Layer 2 of a small transformer language model trained on English Wikipedia (12 layers, counted from 0, width 96).
A neuron's activation on a vector x is GELU(weights . x), where the dot is the dot product.

Input weights of the MLP neurons that the questions are about. A number n stands for (n - 500) times 0.0017.
n9: 492,434,457,449,281,333,641,496,496,453,310,248,570,434,472,562,765,623,540,412,462,417,565,453,671,554,400,203,436,722,317,685,325,604,496,394,639,245,414,456,524,469,529,562,642,546,593,500,549,781,366,698,363,545,307,251,448,660,504,577,539,555,408,394,547,458,508,389,581,231,278,521,286,614,366,623,766,524,477,512,407,460,492,539,326,464,233,432,500,553,457,488,233,629,678,541
n33: 473,508,487,741,524,409,612,524,320,446,383,752,484,696,609,561,723,713,433,479,331,489,402,678,370,723,496,542,567,465,395,541,496,437,357,508,578,544,395,476,650,565,507,663,518,663,250,453,466,421,636,342,489,943,397,447,573,484,496,274,593,527,451,504,383,382,492,302,568,421,677,264,251,434,597,536,468,346,312,472,478,401,561,337,442,698,316,594,581,439,705,564,267,554,561,516
n55: 609,562,487,425,408,266,480,565,541,606,366,575,679,675,864,471,776,466,508,551,429,697,469,750,504,427,601,621,512,583,404,477,590,436,487,458,444,594,425,512,972,563,544,392,617,659,623,496,496,439,352,473,616,553,383,361,436,371,607,489,397,520,567,418,608,162,766,314,435,517,646,513,409,567,617,368,646,500,500,229,380,763,588,475,596,654,331,358,563,527,659,340,261,441,558,471
n92: 500,421,532,336,381,465,667,628,591,446,550,634,430,526,606,671,694,523,436,420,451,512,468,425,453,741,547,570,380,396,472,456,387,340,467,585,572,246,448,267,662,683,414,412,456,822,603,483,379,480,374,736,496,910,265,557,595,632,308,602,559,320,384,496,302,492,423,242,543,383,612,558,281,596,604,491,702,252,305,465,667,616,504,523,412,453,148,577,404,201,710,409,300,617,586,609
n94: 469,312,519,342,474,459,616,532,420,409,394,510,544,478,546,507,656,496,471,354,370,560,295,749,610,531,489,441,482,413,592,540,387,495,496,524,468,337,460,568,796,604,324,630,600,674,425,507,436,507,475,786,551,811,349,490,553,525,535,619,423,475,351,231,320,286,461,485,446,504,437,639,298,472,562,635,662,471,420,489,423,522,452,764,362,547,340,429,660,535,647,380,419,465,621,496
n107: 383,589,606,400,318,418,585,629,580,592,415,907,597,476,500,637,601,625,496,525,161,434,606,315,508,725,567,424,335,622,324,552,488,353,620,437,578,452,605,340,637,481,504,541,555,565,517,434,463,530,508,515,489,647,354,372,566,696,369,508,458,527,480,416,260,519,606,191,614,314,733,545,328,635,582,520,670,461,553,436,701,520,585,597,504,590,469,563,271,302,648,309,345,765,587,568
n111: 523,379,422,622,422,488,537,390,395,473,543,465,457,525,521,717,592,438,787,609,493,474,579,680,655,374,649,367,521,614,500,575,525,682,477,425,572,346,415,493,690,513,462,643,526,571,609,497,441,579,363,543,457,682,452,513,397,441,432,486,235,476,475,311,520,211,497,655,556,536,325,728,227,571,659,673,545,590,600,504,368,424,504,603,340,548,579,533,483,613,351,496,662,544,657,440
n116: 614,557,351,230,431,440,653,622,394,373,427,507,489,420,408,324,713,575,693,352,504,563,468,507,504,344,474,357,433,580,542,486,391,296,598,521,570,357,397,537,693,355,514,500,646,642,680,375,465,373,379,550,514,598,459,262,469,433,667,594,463,551,516,428,397,661,430,656,582,328,551,457,258,540,392,599,732,318,370,466,427,355,523,670,276,500,290,391,685,557,507,304,305,391,461,549
n124: 500,509,490,435,605,362,639,690,504,612,413,668,691,327,413,505,426,542,451,565,445,508,701,713,272,546,775,347,469,483,630,708,437,436,664,361,347,487,283,553,456,435,206,595,393,550,388,368,513,362,478,336,538,697,584,678,492,394,720,585,127,457,588,249,404,347,641,541,189,426,509,491,194,448,632,671,602,336,453,383,348,372,614,628,469,823,601,664,577,442,651,433,293,600,824,721
n152: 568,464,495,444,505,408,651,474,290,577,587,610,473,323,570,491,548,677,540,537,207,413,752,543,246,513,429,415,443,217,839,463,603,475,721,508,657,153,275,255,500,316,424,621,488,527,338,666,546,726,406,240,269,589,535,672,422,452,711,564,487,496,537,232,361,525,544,563,297,574,551,440,331,336,592,630,504,276,526,487,537,535,740,543,227,729,692,755,646,380,468,299,389,487,593,312
n156: 237,429,534,660,487,496,408,221,602,613,278,480,642,448,528,671,302,497,560,507,454,512,486,368,581,581,506,334,381,469,434,746,548,514,431,271,503,446,400,581,466,421,529,584,521,435,556,609,604,706,420,500,461,452,346,593,576,591,485,483,571,466,467,510,519,367,616,535,547,401,341,474,487,574,537,526,538,604,530,439,447,673,516,323,537,487,578,563,460,569,385,643,612,684,503,558
n174: 400,432,337,614,416,500,557,496,504,319,646,307,444,492,657,786,588,488,639,589,480,819,588,663,608,382,651,377,500,504,721,522,508,664,551,401,607,320,409,450,635,523,359,577,583,708,626,646,412,639,622,504,537,559,523,714,482,492,470,533,367,379,573,280,630,251,477,670,609,463,206,528,356,417,521,800,449,585,511,512,496,593,404,486,309,310,416,518,346,589,240,504,630,496,541,504
n181: 546,557,353,692,318,347,406,404,612,475,639,445,432,595,573,549,635,757,330,581,546,462,635,583,295,630,467,411,507,539,759,483,575,585,726,542,715,385,459,379,349,385,513,532,583,626,453,383,472,636,590,377,535,515,371,433,360,298,709,422,471,532,538,463,493,557,713,564,359,256,457,465,229,453,480,605,426,320,511,470,425,614,515,435,282,474,577,402,575,270,319,306,345,464,653,312
n202: 530,471,557,500,482,435,462,234,496,613,415,545,741,467,597,450,507,485,479,555,598,602,538,424,545,547,482,402,363,370,463,807,280,503,419,144,400,263,367,629,591,432,474,488,513,663,367,510,566,354,418,540,447,560,570,674,461,328,575,528,507,462,401,340,628,389,563,403,391,419,364,713,283,462,449,532,556,532,286,290,350,619,511,482,555,609,284,656,473,531,443,532,336,438,530,571
n223: 554,361,341,293,516,391,636,669,435,288,645,643,631,473,601,341,645,488,443,279,465,744,390,544,406,543,545,540,489,434,443,521,481,438,768,618,299,428,407,440,692,577,521,468,447,667,516,306,368,307,347,597,579,504,594,471,696,436,621,507,433,448,610,309,697,569,402,558,466,441,570,366,580,367,398,342,705,323,292,389,619,609,659,709,411,285,332,546,621,479,588,309,352,496,460,450
n246: 508,235,246,439,548,441,745,570,393,356,651,536,576,399,423,733,554,533,496,390,219,540,403,542,236,493,567,620,613,606,652,493,544,387,641,530,357,464,420,473,414,378,454,497,420,734,512,651,578,563,516,574,347,468,512,522,536,434,584,451,481,446,871,274,701,647,438,444,496,443,553,484,550,446,359,791,461,371,602,413,700,598,585,555,215,246,593,815,587,500,556,516,672,485,387,616
n259: 492,357,163,479,578,427,760,605,226,492,625,457,470,570,683,686,575,718,736,359,592,603,733,525,270,476,504,236,652,377,701,349,410,549,560,668,821,355,560,316,281,521,538,449,468,609,318,579,364,644,521,328,279,517,572,508,535,424,603,458,409,393,447,239,492,614,441,517,678,540,393,345,397,273,527,724,619,344,471,539,543,500,552,585,250,534,416,516,603,408,564,479,235,723,683,367
n281: 294,459,560,655,542,439,445,240,626,530,358,385,532,506,647,720,378,526,528,461,439,546,544,369,651,630,438,369,457,515,406,801,453,453,432,303,534,391,503,546,485,337,568,487,651,471,549,543,600,594,387,550,376,437,304,613,520,413,654,582,521,470,325,437,503,384,627,414,472,383,325,438,401,570,506,570,547,596,509,424,468,543,478,375,491,528,454,662,551,581,403,557,532,518,491,497
n287: 461,386,518,520,525,400,383,508,708,628,618,371,618,483,813,390,455,630,352,556,521,696,673,633,631,673,463,583,328,480,695,535,637,586,841,512,695,483,294,276,492,564,208,426,304,394,604,317,628,664,567,356,594,587,586,606,572,598,596,418,347,609,500,429,524,310,676,571,257,448,236,496,426,355,530,789,393,500,512,329,660,590,352,554,484,529,533,364,364,343,346,279,554,653,631,554
n308: 544,487,374,619,478,481,578,604,572,419,605,647,470,702,554,552,632,549,763,557,470,617,608,664,550,336,529,416,559,431,770,429,530,684,770,532,756,361,538,276,792,484,306,612,488,655,764,388,334,369,674,385,695,643,454,464,469,487,414,497,180,434,718,140,360,492,475,526,445,504,581,750,424,238,617,760,668,442,500,517,364,617,560,515,422,659,421,441,439,349,590,458,637,594,641,347
n319: 485,472,611,465,342,377,793,747,588,626,574,420,464,480,601,585,675,650,405,434,516,371,572,454,488,624,421,443,492,469,444,522,412,432,659,511,656,293,480,234,579,554,532,473,504,581,434,449,470,657,412,590,451,675,346,410,416,594,461,581,550,361,410,512,372,451,504,206,567,392,466,450,139,515,578,432,738,228,370,508,397,622,537,431,325,595,156,470,492,151,648,320,205,620,663,544
n329: 601,293,374,413,409,472,622,484,635,300,627,351,550,433,536,533,488,423,593,255,567,750,448,559,588,338,322,349,617,704,611,603,394,544,491,538,520,313,702,500,432,543,298,465,523,608,835,492,416,580,574,676,462,537,443,531,545,395,449,567,310,231,630,136,647,644,468,595,164,390,276,800,479,468,358,623,703,415,531,492,549,557,425,599,277,379,348,626,524,460,424,475,379,468,640,586
n339: 336,568,571,352,639,416,365,474,463,474,597,594,804,402,692,382,445,542,566,521,575,639,493,648,673,651,599,563,329,522,466,627,627,543,568,619,500,609,433,484,431,625,464,582,472,544,510,510,491,516,347,325,481,633,447,638,896,470,404,522,410,526,524,513,578,465,588,618,444,441,283,631,433,490,426,463,444,589,557,346,607,622,571,410,568,533,500,475,462,565,329,507,602,413,427,708
n349: 441,374,503,560,517,481,623,433,454,591,284,601,424,374,576,692,652,486,494,466,457,470,608,415,465,522,436,435,513,644,304,539,568,477,402,369,313,513,582,420,449,509,564,630,590,487,365,577,686,503,667,531,246,734,255,435,470,532,481,470,418,245,513,575,506,611,570,323,500,473,478,631,431,573,619,336,435,442,547,598,449,436,447,427,329,529,519,537,419,201,431,454,392,462,621,582

Each question shows a token from some text and the vector x that enters the MLP there. A number n stands for (n - 500) times 0.02.

"art": 484,550,547,470,482,873,484,510,491,503,491,484,475,507,473,438,485,488,497,480,543,485,493,520,524,491,457,464,487,523,508,517,463,503,449,508,497,499,480,566,474,503,499,506,512,472,443,467,464,476,478,501,493,464,510,507,501,487,518,501,487,571,445,499,517,493,489,568,496,495,483,498,476,504,500,468,531,560,511,541,493,499,494,513,500,498,494,497,520,538,494,511,491,464,511,468
Which neuron fires most, and how strongly? n116, at about 0.4

"-": 522,540,514,494,495,677,490,502,531,511,493,508,520,516,528,484,511,489,490,513,530,506,486,517,499,489,487,514,497,502,465,499,489,498,507,493,506,507,495,528,513,510,527,490,515,503,509,497,506,487,504,507,523,394,492,479,491,494,510,497,516,534,489,516,501,493,535,496,495,526,577,497,515,519,502,447,512,592,506,509,494,492,499,506,548,505,499,466,506,533,513,487,478,508,503,485
Which of these neurons fires most? n55

" Ker": 541,496,470,522,561,840,518,562,479,491,536,484,445,506,460,542,516,495,437,509,538,481,487,513,488,497,536,531,539,467,509,479,471,494,485,502,492,487,494,532,487,511,508,493,503,516,486,512,479,504,507,515,503,443,538,489,473,469,499,501,510,480,509,477,514,501,466,476,512,522,505,503,537,522,491,490,483,520,493,574,516,461,479,513,469,416,511,533,501,501,501,489,499,504,485,488
Which neuron fires most, and how strongly? n246, at about 2.3

"ana": 541,455,513,492,533,920,488,512,482,496,506,493,396,511,506,505,511,447,511,487,535,499,471,504,514,495,521,507,509,495,489,479,484,500,418,509,490,503,577,502,525,487,505,491,503,493,529,493,475,473,479,504,500,455,520,493,479,497,492,499,510,461,451,506,484,505,494,483,496,572,529,518,519,516,501,448,508,524,510,579,501,472,479,518,508,473,522,487,494,494,514,479,506,482,510,476
Which of these neurons fires most? n349

" together": 514,487,520,505,521,777,472,519,531,507,493,490,519,515,470,511,498,499,451,539,606,479,467,469,512,508,478,517,520,525,513,500,545,506,522,523,490,537,471,518,531,543,490,507,500,468,526,494,501,516,555,506,529,488,500,507,500,510,502,497,509,562,507,519,514,491,491,495,494,460,466,473,525,505,491,469,434,599,511,500,507,496,442,481,481,443,519,503,494,510,496,517,508,471,487,537
Which neuron fires most, and how strongly? n287, at about 0.69

" Semi": 482,600,548,488,518,717,482,540,510,510,475,534,471,520,492,475,529,495,436,487,479,480,477,529,497,496,433,526,498,508,476,494,491,489,538,509,527,516,544,493,571,492,510,499,513,495,499,456,450,456,548,497,513,449,510,484,466,495,532,499,497,567,506,483,467,502,502,494,516,522,586,494,524,516,505,457,527,524,481,541,494,485,474,512,483,502,487,499,499,476,503,451,485,484,505,456
Which neuron fires most, and how strongly? n107, at about 2

" writing": 497,545,545,502,521,811,531,487,578,516,503,486,467,517,499,507,492,492,519,538,559,502,474,505,535,497,462,518,495,518,501,512,464,500,513,538,513,501,480,520,519,528,493,497,501,484,503,491,437,478,503,509,533,503,520,504,503,523,500,500,491,531,482,478,475,489,498,486,503,520,472,511,509,522,499,502,522,600,495,513,530,524,429,502,494,548,472,482,482,498,485,481,506,486,521,497
Which of these neurons fires most? n308

" Charles": 540,501,468,516,534,870,536,505,508,513,522,486,435,502,496,538,482,496,552,514,573,495,516,501,504,490,506,494,515,470,508,470,464,502,492,519,530,474,555,501,473,489,504,487,502,475,506,504,476,504,489,501,503,432,544,495,477,482,507,496,503,489,513,474,503,502,478,487,462,556,489,496,537,512,505,507,485,561,491,564,510,487,459,513,466,510,532,519,485,486,500,468,511,525,510,466
Which of these neurons fires most? n259

")": 497,493,485,508,552,721,523,500,496,502,512,499,512,510,525,532,523,497,479,496,542,526,488,499,516,515,498,536,530,515,490,515,457,494,478,515,498,524,502,515,508,517,514,481,483,482,480,494,476,479,520,493,506,448,526,503,495,494,540,499,510,516,453,491,499,511,512,470,546,550,472,487,527,509,477,494,458,603,527,506,509,501,462,504,469,473,478,486,501,588,502,510,503,462,506,526
Which of these neurons fires most? n174

"=": 512,538,517,469,545,842,516,538,458,498,521,521,532,503,516,516,502,485,488,466,504,513,469,504,501,501,500,525,530,477,493,486,459,492,502,488,480,474,516,532,501,522,514,483,474,536,473,508,491,488,517,505,519,424,582,512,501,500,503,500,509,509,454,485,497,505,495,476,507,567,486,482,553,470,487,495,445,543,498,495,492,484,509,521,534,495,467,480,495,511,517,469,496,473,498,500
Which neuron fires most, and how strongly? n223, at about 0.54

" tour": 485,634,542,511,536,793,526,531,499,492,504,516,462,527,458,505,499,513,531,551,518,480,466,492,517,498,475,519,512,520,506,495,478,492,493,536,489,525,466,525,542,508,497,508,506,503,467,492,438,493,500,511,516,482,489,516,524,486,490,499,486,583,525,487,483,489,465,505,520,493,549,502,511,513,487,515,540,583,485,517,516,477,422,530,486,516,502,505,504,533,489,507,505,471,490,493
Which neuron fires most, and how strongly? n116, at about 0.26

" Kim": 536,490,487,511,525,877,488,519,495,485,526,471,392,525,502,533,515,496,475,483,585,481,488,494,501,494,490,484,544,472,505,476,474,503,469,526,548,499,560,498,480,494,510,494,509,493,485,499,472,520,503,493,488,441,513,493,472,476,509,499,525,486,468,512,509,508,503,496,495,537,465,522,524,486,499,469,488,531,498,585,499,489,465,505,471,468,518,495,498,496,501,506,498,502,493,487
Which two neurons fire most, strongest first? n259, n329

"vi": 515,488,607,500,549,805,526,508,471,500,496,501,426,509,481,451,508,475,440,510,470,469,471,531,514,499,503,497,520,481,495,497,435,500,412,482,442,482,472,515,532,509,503,498,525,483,440,499,507,454,475,509,473,489,489,513,489,512,494,503,529,530,410,524,509,501,459,456,586,523,538,503,489,529,499,449,496,498,498,565,501,472,510,499,514,472,466,498,531,515,516,501,485,496,500,492
Which three neurons fire most, strongest first? n33, n94, n92

" as": 507,499,548,529,520,853,485,451,516,515,489,502,492,500,527,524,494,503,434,512,523,481,499,500,505,503,507,525,508,500,475,535,518,502,425,485,490,510,525,529,531,501,504,500,494,473,465,481,514,515,510,490,519,510,513,496,493,507,510,499,494,505,468,557,457,500,530,465,502,531,489,521,517,502,518,447,496,596,485,538,519,472,456,489,503,546,519,468,484,489,498,490,507,516,507,535
Which neuron fires most, and how strongly? n349, at about 1.8

"rant": 545,513,510,473,511,931,504,542,519,500,502,493,436,488,471,503,502,464,536,520,527,500,486,531,514,492,493,518,499,505,514,484,471,501,455,502,502,515,497,545,498,505,498,498,503,502,478,486,463,479,516,510,510,471,524,494,482,490,524,502,488,529,483,470,514,502,499,549,469,544,499,513,521,519,501,499,498,561,505,574,503,479,465,518,503,489,513,488,505,539,497,477,502,466,505,477
Which three neurons fire most, strongest first? n111, n174, n329

" official": 493,581,538,483,524,871,483,521,545,505,522,504,445,499,517,505,494,488,494,569,524,497,514,494,504,506,483,507,500,479,522,500,510,496,549,517,507,522,456,502,506,486,494,497,495,491,487,481,470,506,484,491,530,430,534,513,474,465,516,500,486,544,496,502,513,496,501,532,487,532,472,516,508,505,502,512,493,584,469,528,522,499,451,519,480,494,521,474,500,536,488,501,509,507,505,511
Which two neurons fire most, strongest first? n287, n174

"lines": 492,585,520,514,534,890,522,490,466,499,500,513,436,537,453,490,490,498,558,521,519,496,485,510,516,484,513,522,494,506,511,462,463,501,479,529,486,515,524,523,532,519,499,496,513,496,462,489,456,456,527,509,509,439,513,506,511,514,478,499,490,527,512,493,491,492,468,503,526,535,550,501,527,510,492,508,507,583,513,513,499,515,478,499,528,517,480,506,501,523,502,513,508,481,491,481
Which of these neurons fires most? n308

" Di": 505,575,503,507,518,751,527,526,521,510,505,472,420,511,505,497,519,502,404,503,518,464,506,516,507,504,476,496,525,487,498,512,444,499,495,489,541,492,546,509,454,491,514,493,509,505,439,486,478,488,470,488,491,473,498,495,460,495,537,502,546,510,395,513,497,499,515,470,523,540,477,506,460,501,498,483,509,513,518,570,484,523,496,493,464,527,464,480,518,485,499,466,464,467,522,488
Which two neurons fire most, strongest first? n319, n181

" hor": 540,467,554,487,527,800,502,526,516,524,489,513,466,506,482,477,506,469,401,471,497,463,509,514,488,496,457,529,521,495,492,524,505,492,529,487,466,483,489,556,504,471,497,494,522,500,498,456,490,462,480,506,516,434,521,485,453,480,525,501,476,542,507,476,488,516,511,493,465,490,536,507,560,516,498,467,526,508,484,561,505,514,487,504,450,509,503,519,501,509,505,436,494,497,503,496
Which two neurons fire most, strongest first? n223, n116

" Sch": 521,629,508,545,507,794,448,508,521,500,499,494,418,523,499,510,510,522,415,522,532,462,474,516,488,488,444,485,532,504,504,480,514,501,563,475,545,486,576,498,506,493,513,500,523,505,511,478,506,516,545,492,513,438,504,478,457,488,515,501,524,527,505,518,492,510,495,518,504,511,550,487,519,491,500,494,501,527,491,570,490,477,497,500,496,496,523,479,492,491,503,491,482,560,487,467
Which neuron fires most, and how strongly? n181, at about 1.8

"Pre": 524,602,559,525,526,697,517,474,523,517,486,537,439,486,511,501,517,486,440,507,476,459,500,485,496,498,496,514,491,498,469,501,452,493,438,457,481,485,533,483,542,492,506,504,513,461,447,476,513,486,465,502,517,514,486,481,474,514,504,502,525,523,446,557,441,503,481,463,542,521,582,507,478,521,506,419,473,498,493,550,498,470,504,490,503,534,472,477,500,472,514,453,473,525,503,476
Which of these neurons fires most? n107

" room": 546,591,500,459,518,873,503,538,539,494,507,488,450,511,486,477,532,473,455,503,567,495,456,516,525,498,481,523,504,517,505,485,480,498,447,558,521,530,525,522,496,534,498,495,508,534,534,482,429,488,516,509,518,479,490,495,505,508,512,503,509,516,482,516,496,516,500,528,494,524,491,515,509,517,495,496,487,554,511,534,505,502,440,501,516,499,472,473,504,508,503,480,500,454,517,496
Which of these neurons fires most? n329

" be": 480,599,552,522,516,906,477,501,507,516,495,500,483,496,499,479,506,509,470,534,546,487,510,524,503,498,469,514,492,476,503,497,505,503,514,520,534,518,472,532,490,528,501,501,512,477,446,472,495,516,508,492,540,495,516,500,512,530,487,499,508,542,478,519,455,490,506,522,500,544,501,485,526,491,503,500,506,586,491,505,502,475,497,498,532,559,507,477,508,482,505,481,501,512,507,493
Which of these neurons fires most? n287

" wa": 526,502,577,522,514,836,524,519,517,500,527,499,464,511,479,484,541,482,393,517,515,480,466,498,500,503,489,541,512,494,485,493,508,496,453,505,442,498,458,469,517,540,497,503,488,507,530,479,499,523,499,522,516,487,518,493,501,510,461,499,544,508,486,565,527,513,449,483,547,522,504,524,510,515,494,442,443,516,454,538,508,440,457,504,475,489,499,507,503,478,510,502,505,511,485,505
Which of these neurons fires most? n92

" Dal": 510,489,506,518,513,874,510,556,512,494,507,486,404,515,474,515,508,482,500,515,565,474,466,511,518,493,483,503,535,483,488,483,484,502,447,503,485,506,544,511,508,509,510,502,512,477,474,515,489,494,497,509,487,478,506,488,473,488,460,500,510,477,508,483,521,502,468,484,500,548,517,524,524,519,498,472,535,536,494,607,478,471,471,524,478,454,517,508,495,472,501,489,497,496,495,455
Which two neurons fire most, strongest first? n349, n329

" St": 546,658,504,527,497,769,480,517,518,500,497,496,426,518,492,514,505,528,402,553,527,461,509,515,497,502,466,476,530,512,498,496,511,506,518,495,536,516,558,490,456,511,516,507,508,521,434,504,500,497,514,489,489,452,491,488,462,485,503,500,530,516,499,529,532,513,508,508,502,488,494,509,499,501,497,520,468,560,507,566,464,492,509,483,502,529,501,486,499,500,500,506,475,514,505,474
Which of these neurons fires most? n181

"We": 476,536,562,531,504,865,503,507,565,503,517,486,436,518,501,501,534,516,437,538,573,501,492,498,504,508,435,526,504,514,498,487,482,500,439,545,524,498,503,470,486,555,506,499,507,500,486,503,475,516,513,510,506,480,495,495,509,491,462,498,558,495,464,521,497,509,458,490,521,530,513,504,535,509,492,479,489,555,451,530,524,493,462,496,479,525,463,501,496,475,504,513,495,523,492,491
Which neuron fires most, and how strongly? n92, at about 1.5

"man": 526,460,526,488,519,932,510,501,495,486,522,483,437,524,482,506,514,465,508,475,546,515,469,516,510,490,521,506,505,511,506,482,472,504,441,510,471,510,528,528,495,507,499,490,503,501,505,476,472,473,520,505,497,445,540,490,484,488,511,499,495,490,485,506,541,507,469,520,512,539,487,513,520,517,504,487,479,556,493,556,503,483,463,510,507,467,499,490,493,541,501,503,514,490,505,502
Which three neurons fire most, strongest first? n329, n174, n111

"ground": 533,575,483,489,530,887,455,491,498,476,508,482,430,519,476,488,505,478,527,528,579,488,500,500,527,497,510,516,494,538,511,497,497,504,444,512,532,502,533,518,514,512,501,498,502,503,521,481,467,505,473,491,529,471,487,506,502,505,489,499,499,496,445,528,492,508,482,528,485,509,509,559,496,515,491,495,501,570,512,540,500,506,491,512,520,490,490,464,500,510,489,488,502,436,495,494
Which of these neurons fires most? n111

"rett": 492,499,508,495,520,891,520,507,509,495,511,495,424,496,495,534,508,495,565,534,542,511,494,516,523,493,508,492,512,518,501,482,435,500,453,519,493,523,532,512,504,500,504,498,518,485,442,500,469,493,506,510,501,462,523,496,490,477,505,502,506,529,488,468,514,499,489,502,488,534,496,510,502,539,498,498,511,587,495,563,505,476,429,528,500,467,510,496,497,549,503,506,501,500,501,491
Which two neurons fire most, strongest first? n111, n174

" at": 486,537,531,518,577,765,482,455,471,515,485,491,501,481,449,524,452,503,428,528,569,471,500,501,503,511,523,486,512,536,502,519,467,502,418,459,485,520,470,545,479,503,500,497,507,446,413,498,468,478,465,501,499,498,497,522,481,472,505,501,463,508,458,555,480,499,518,441,497,473,540,497,515,512,507,504,499,599,494,512,503,515,465,488,522,496,495,496,501,510,490,506,494,456,513,511
Which of these neurons fires most? n202

"Char": 549,527,540,498,581,795,490,525,440,481,508,507,444,553,456,510,511,478,445,466,547,457,466,497,492,490,490,478,540,499,498,505,468,495,453,529,483,464,508,560,544,511,502,500,523,508,453,482,466,498,544,508,491,470,500,490,496,482,491,501,485,514,542,499,483,516,454,494,516,460,526,492,557,523,499,445,517,511,478,564,535,487,462,504,475,423,485,517,499,485,507,508,501,512,481,482
Which of these neurons fires most? n223

"ist": 508,491,537,477,518,904,512,492,476,507,512,489,464,483,491,520,488,466,511,491,518,508,485,496,501,496,493,491,499,510,523,507,480,499,497,486,476,501,476,567,493,482,495,489,504,472,509,483,494,502,514,494,506,436,550,506,489,487,552,499,497,543,473,485,516,500,490,525,520,524,463,472,511,510,497,499,470,559,515,530,518,476,452,522,476,454,535,496,510,554,494,489,514,481,513,517
Which of these neurons fires most? n174

" =": 514,617,490,467,571,780,485,520,478,501,511,513,500,468,503,519,492,497,485,516,532,506,522,503,499,519,552,524,505,476,493,483,491,496,534,491,504,530,492,502,495,517,508,484,474,485,409,518,500,470,466,485,508,424,559,522,510,507,521,500,498,526,470,549,499,493,475,498,528,549,469,458,531,479,495,506,435,571,511,492,495,506,511,504,547,511,494,460,492,509,496,483,502,444,508,482
Which of these neurons fires most? n339

" Virginia": 513,529,483,510,528,843,517,509,491,504,524,487,448,487,491,513,494,494,569,523,588,507,550,486,507,500,508,530,504,478,515,477,475,496,500,541,539,508,474,483,486,496,502,481,492,478,503,522,486,503,457,498,525,413,539,510,510,501,486,499,501,485,486,477,477,515,486,481,493,560,496,524,561,527,486,509,503,575,507,505,519,518,470,506,469,473,510,512,497,512,505,492,507,488,498,495
Which two neurons fire most, strongest first? n259, n174

" mo": 499,556,506,467,493,739,484,511,492,491,504,484,462,499,471,481,545,534,482,467,517,473,466,477,505,498,436,506,510,517,472,503,493,492,508,514,522,499,492,514,511,496,518,503,525,523,486,496,503,525,485,506,496,424,478,485,490,497,527,501,581,537,457,545,501,513,491,518,514,489,507,501,513,530,489,462,487,528,470,553,514,459,482,498,453,474,495,486,518,538,492,484,471,473,464,514
Which two neurons fire most, strongest first? n116, n9

" pool": 528,585,498,475,509,906,495,560,538,493,502,516,447,523,478,479,526,467,511,521,542,493,465,509,516,497,510,526,497,508,496,462,498,496,441,534,499,530,505,532,518,527,496,498,499,509,537,469,442,491,510,512,519,458,512,492,507,505,494,501,489,540,498,509,494,505,479,540,495,541,519,509,521,513,501,497,502,559,489,528,492,499,450,523,517,505,499,479,497,515,508,487,510,469,505,495
Which of these neurons fires most? n308

" and": 478,505,540,526,503,951,504,484,503,514,503,477,493,482,495,517,482,509,507,525,520,502,471,502,507,496,488,495,494,492,494,509,502,506,454,480,502,509,483,521,479,502,501,502,498,457,441,521,519,516,489,500,516,464,520,494,507,507,497,501,523,512,490,507,481,491,501,507,513,544,477,479,530,511,499,483,515,602,491,522,523,470,485,501,504,514,520,478,486,479,496,519,504,514,511,510
Which neuron fires most, and how strongly? n156, at about 1.8

" Call": 513,568,515,508,552,853,498,486,482,490,494,512,410,539,500,511,517,487,488,513,511,467,510,511,504,490,496,483,531,499,501,505,462,503,413,528,511,519,518,555,503,504,501,509,518,480,347,482,444,486,531,488,476,499,508,499,482,482,520,503,476,505,487,510,495,497,503,533,506,517,496,519,494,503,517,470,506,553,485,569,507,494,464,493,506,534,483,494,502,513,501,505,497,507,512,476
Which neuron fires most, and how strongly? n33, at about 1

"r": 565,441,543,510,514,917,489,533,439,502,500,514,423,509,485,503,507,468,497,510,519,481,498,512,492,499,523,499,513,488,490,489,495,504,427,510,470,504,544,523,519,521,502,502,498,472,477,488,499,489,515,499,493,465,520,501,487,501,467,497,521,488,484,527,506,503,477,495,534,577,532,505,549,487,504,451,472,530,506,559,505,425,515,505,520,463,554,507,508,519,514,497,514,525,502,493
Which of these neurons fires most? n349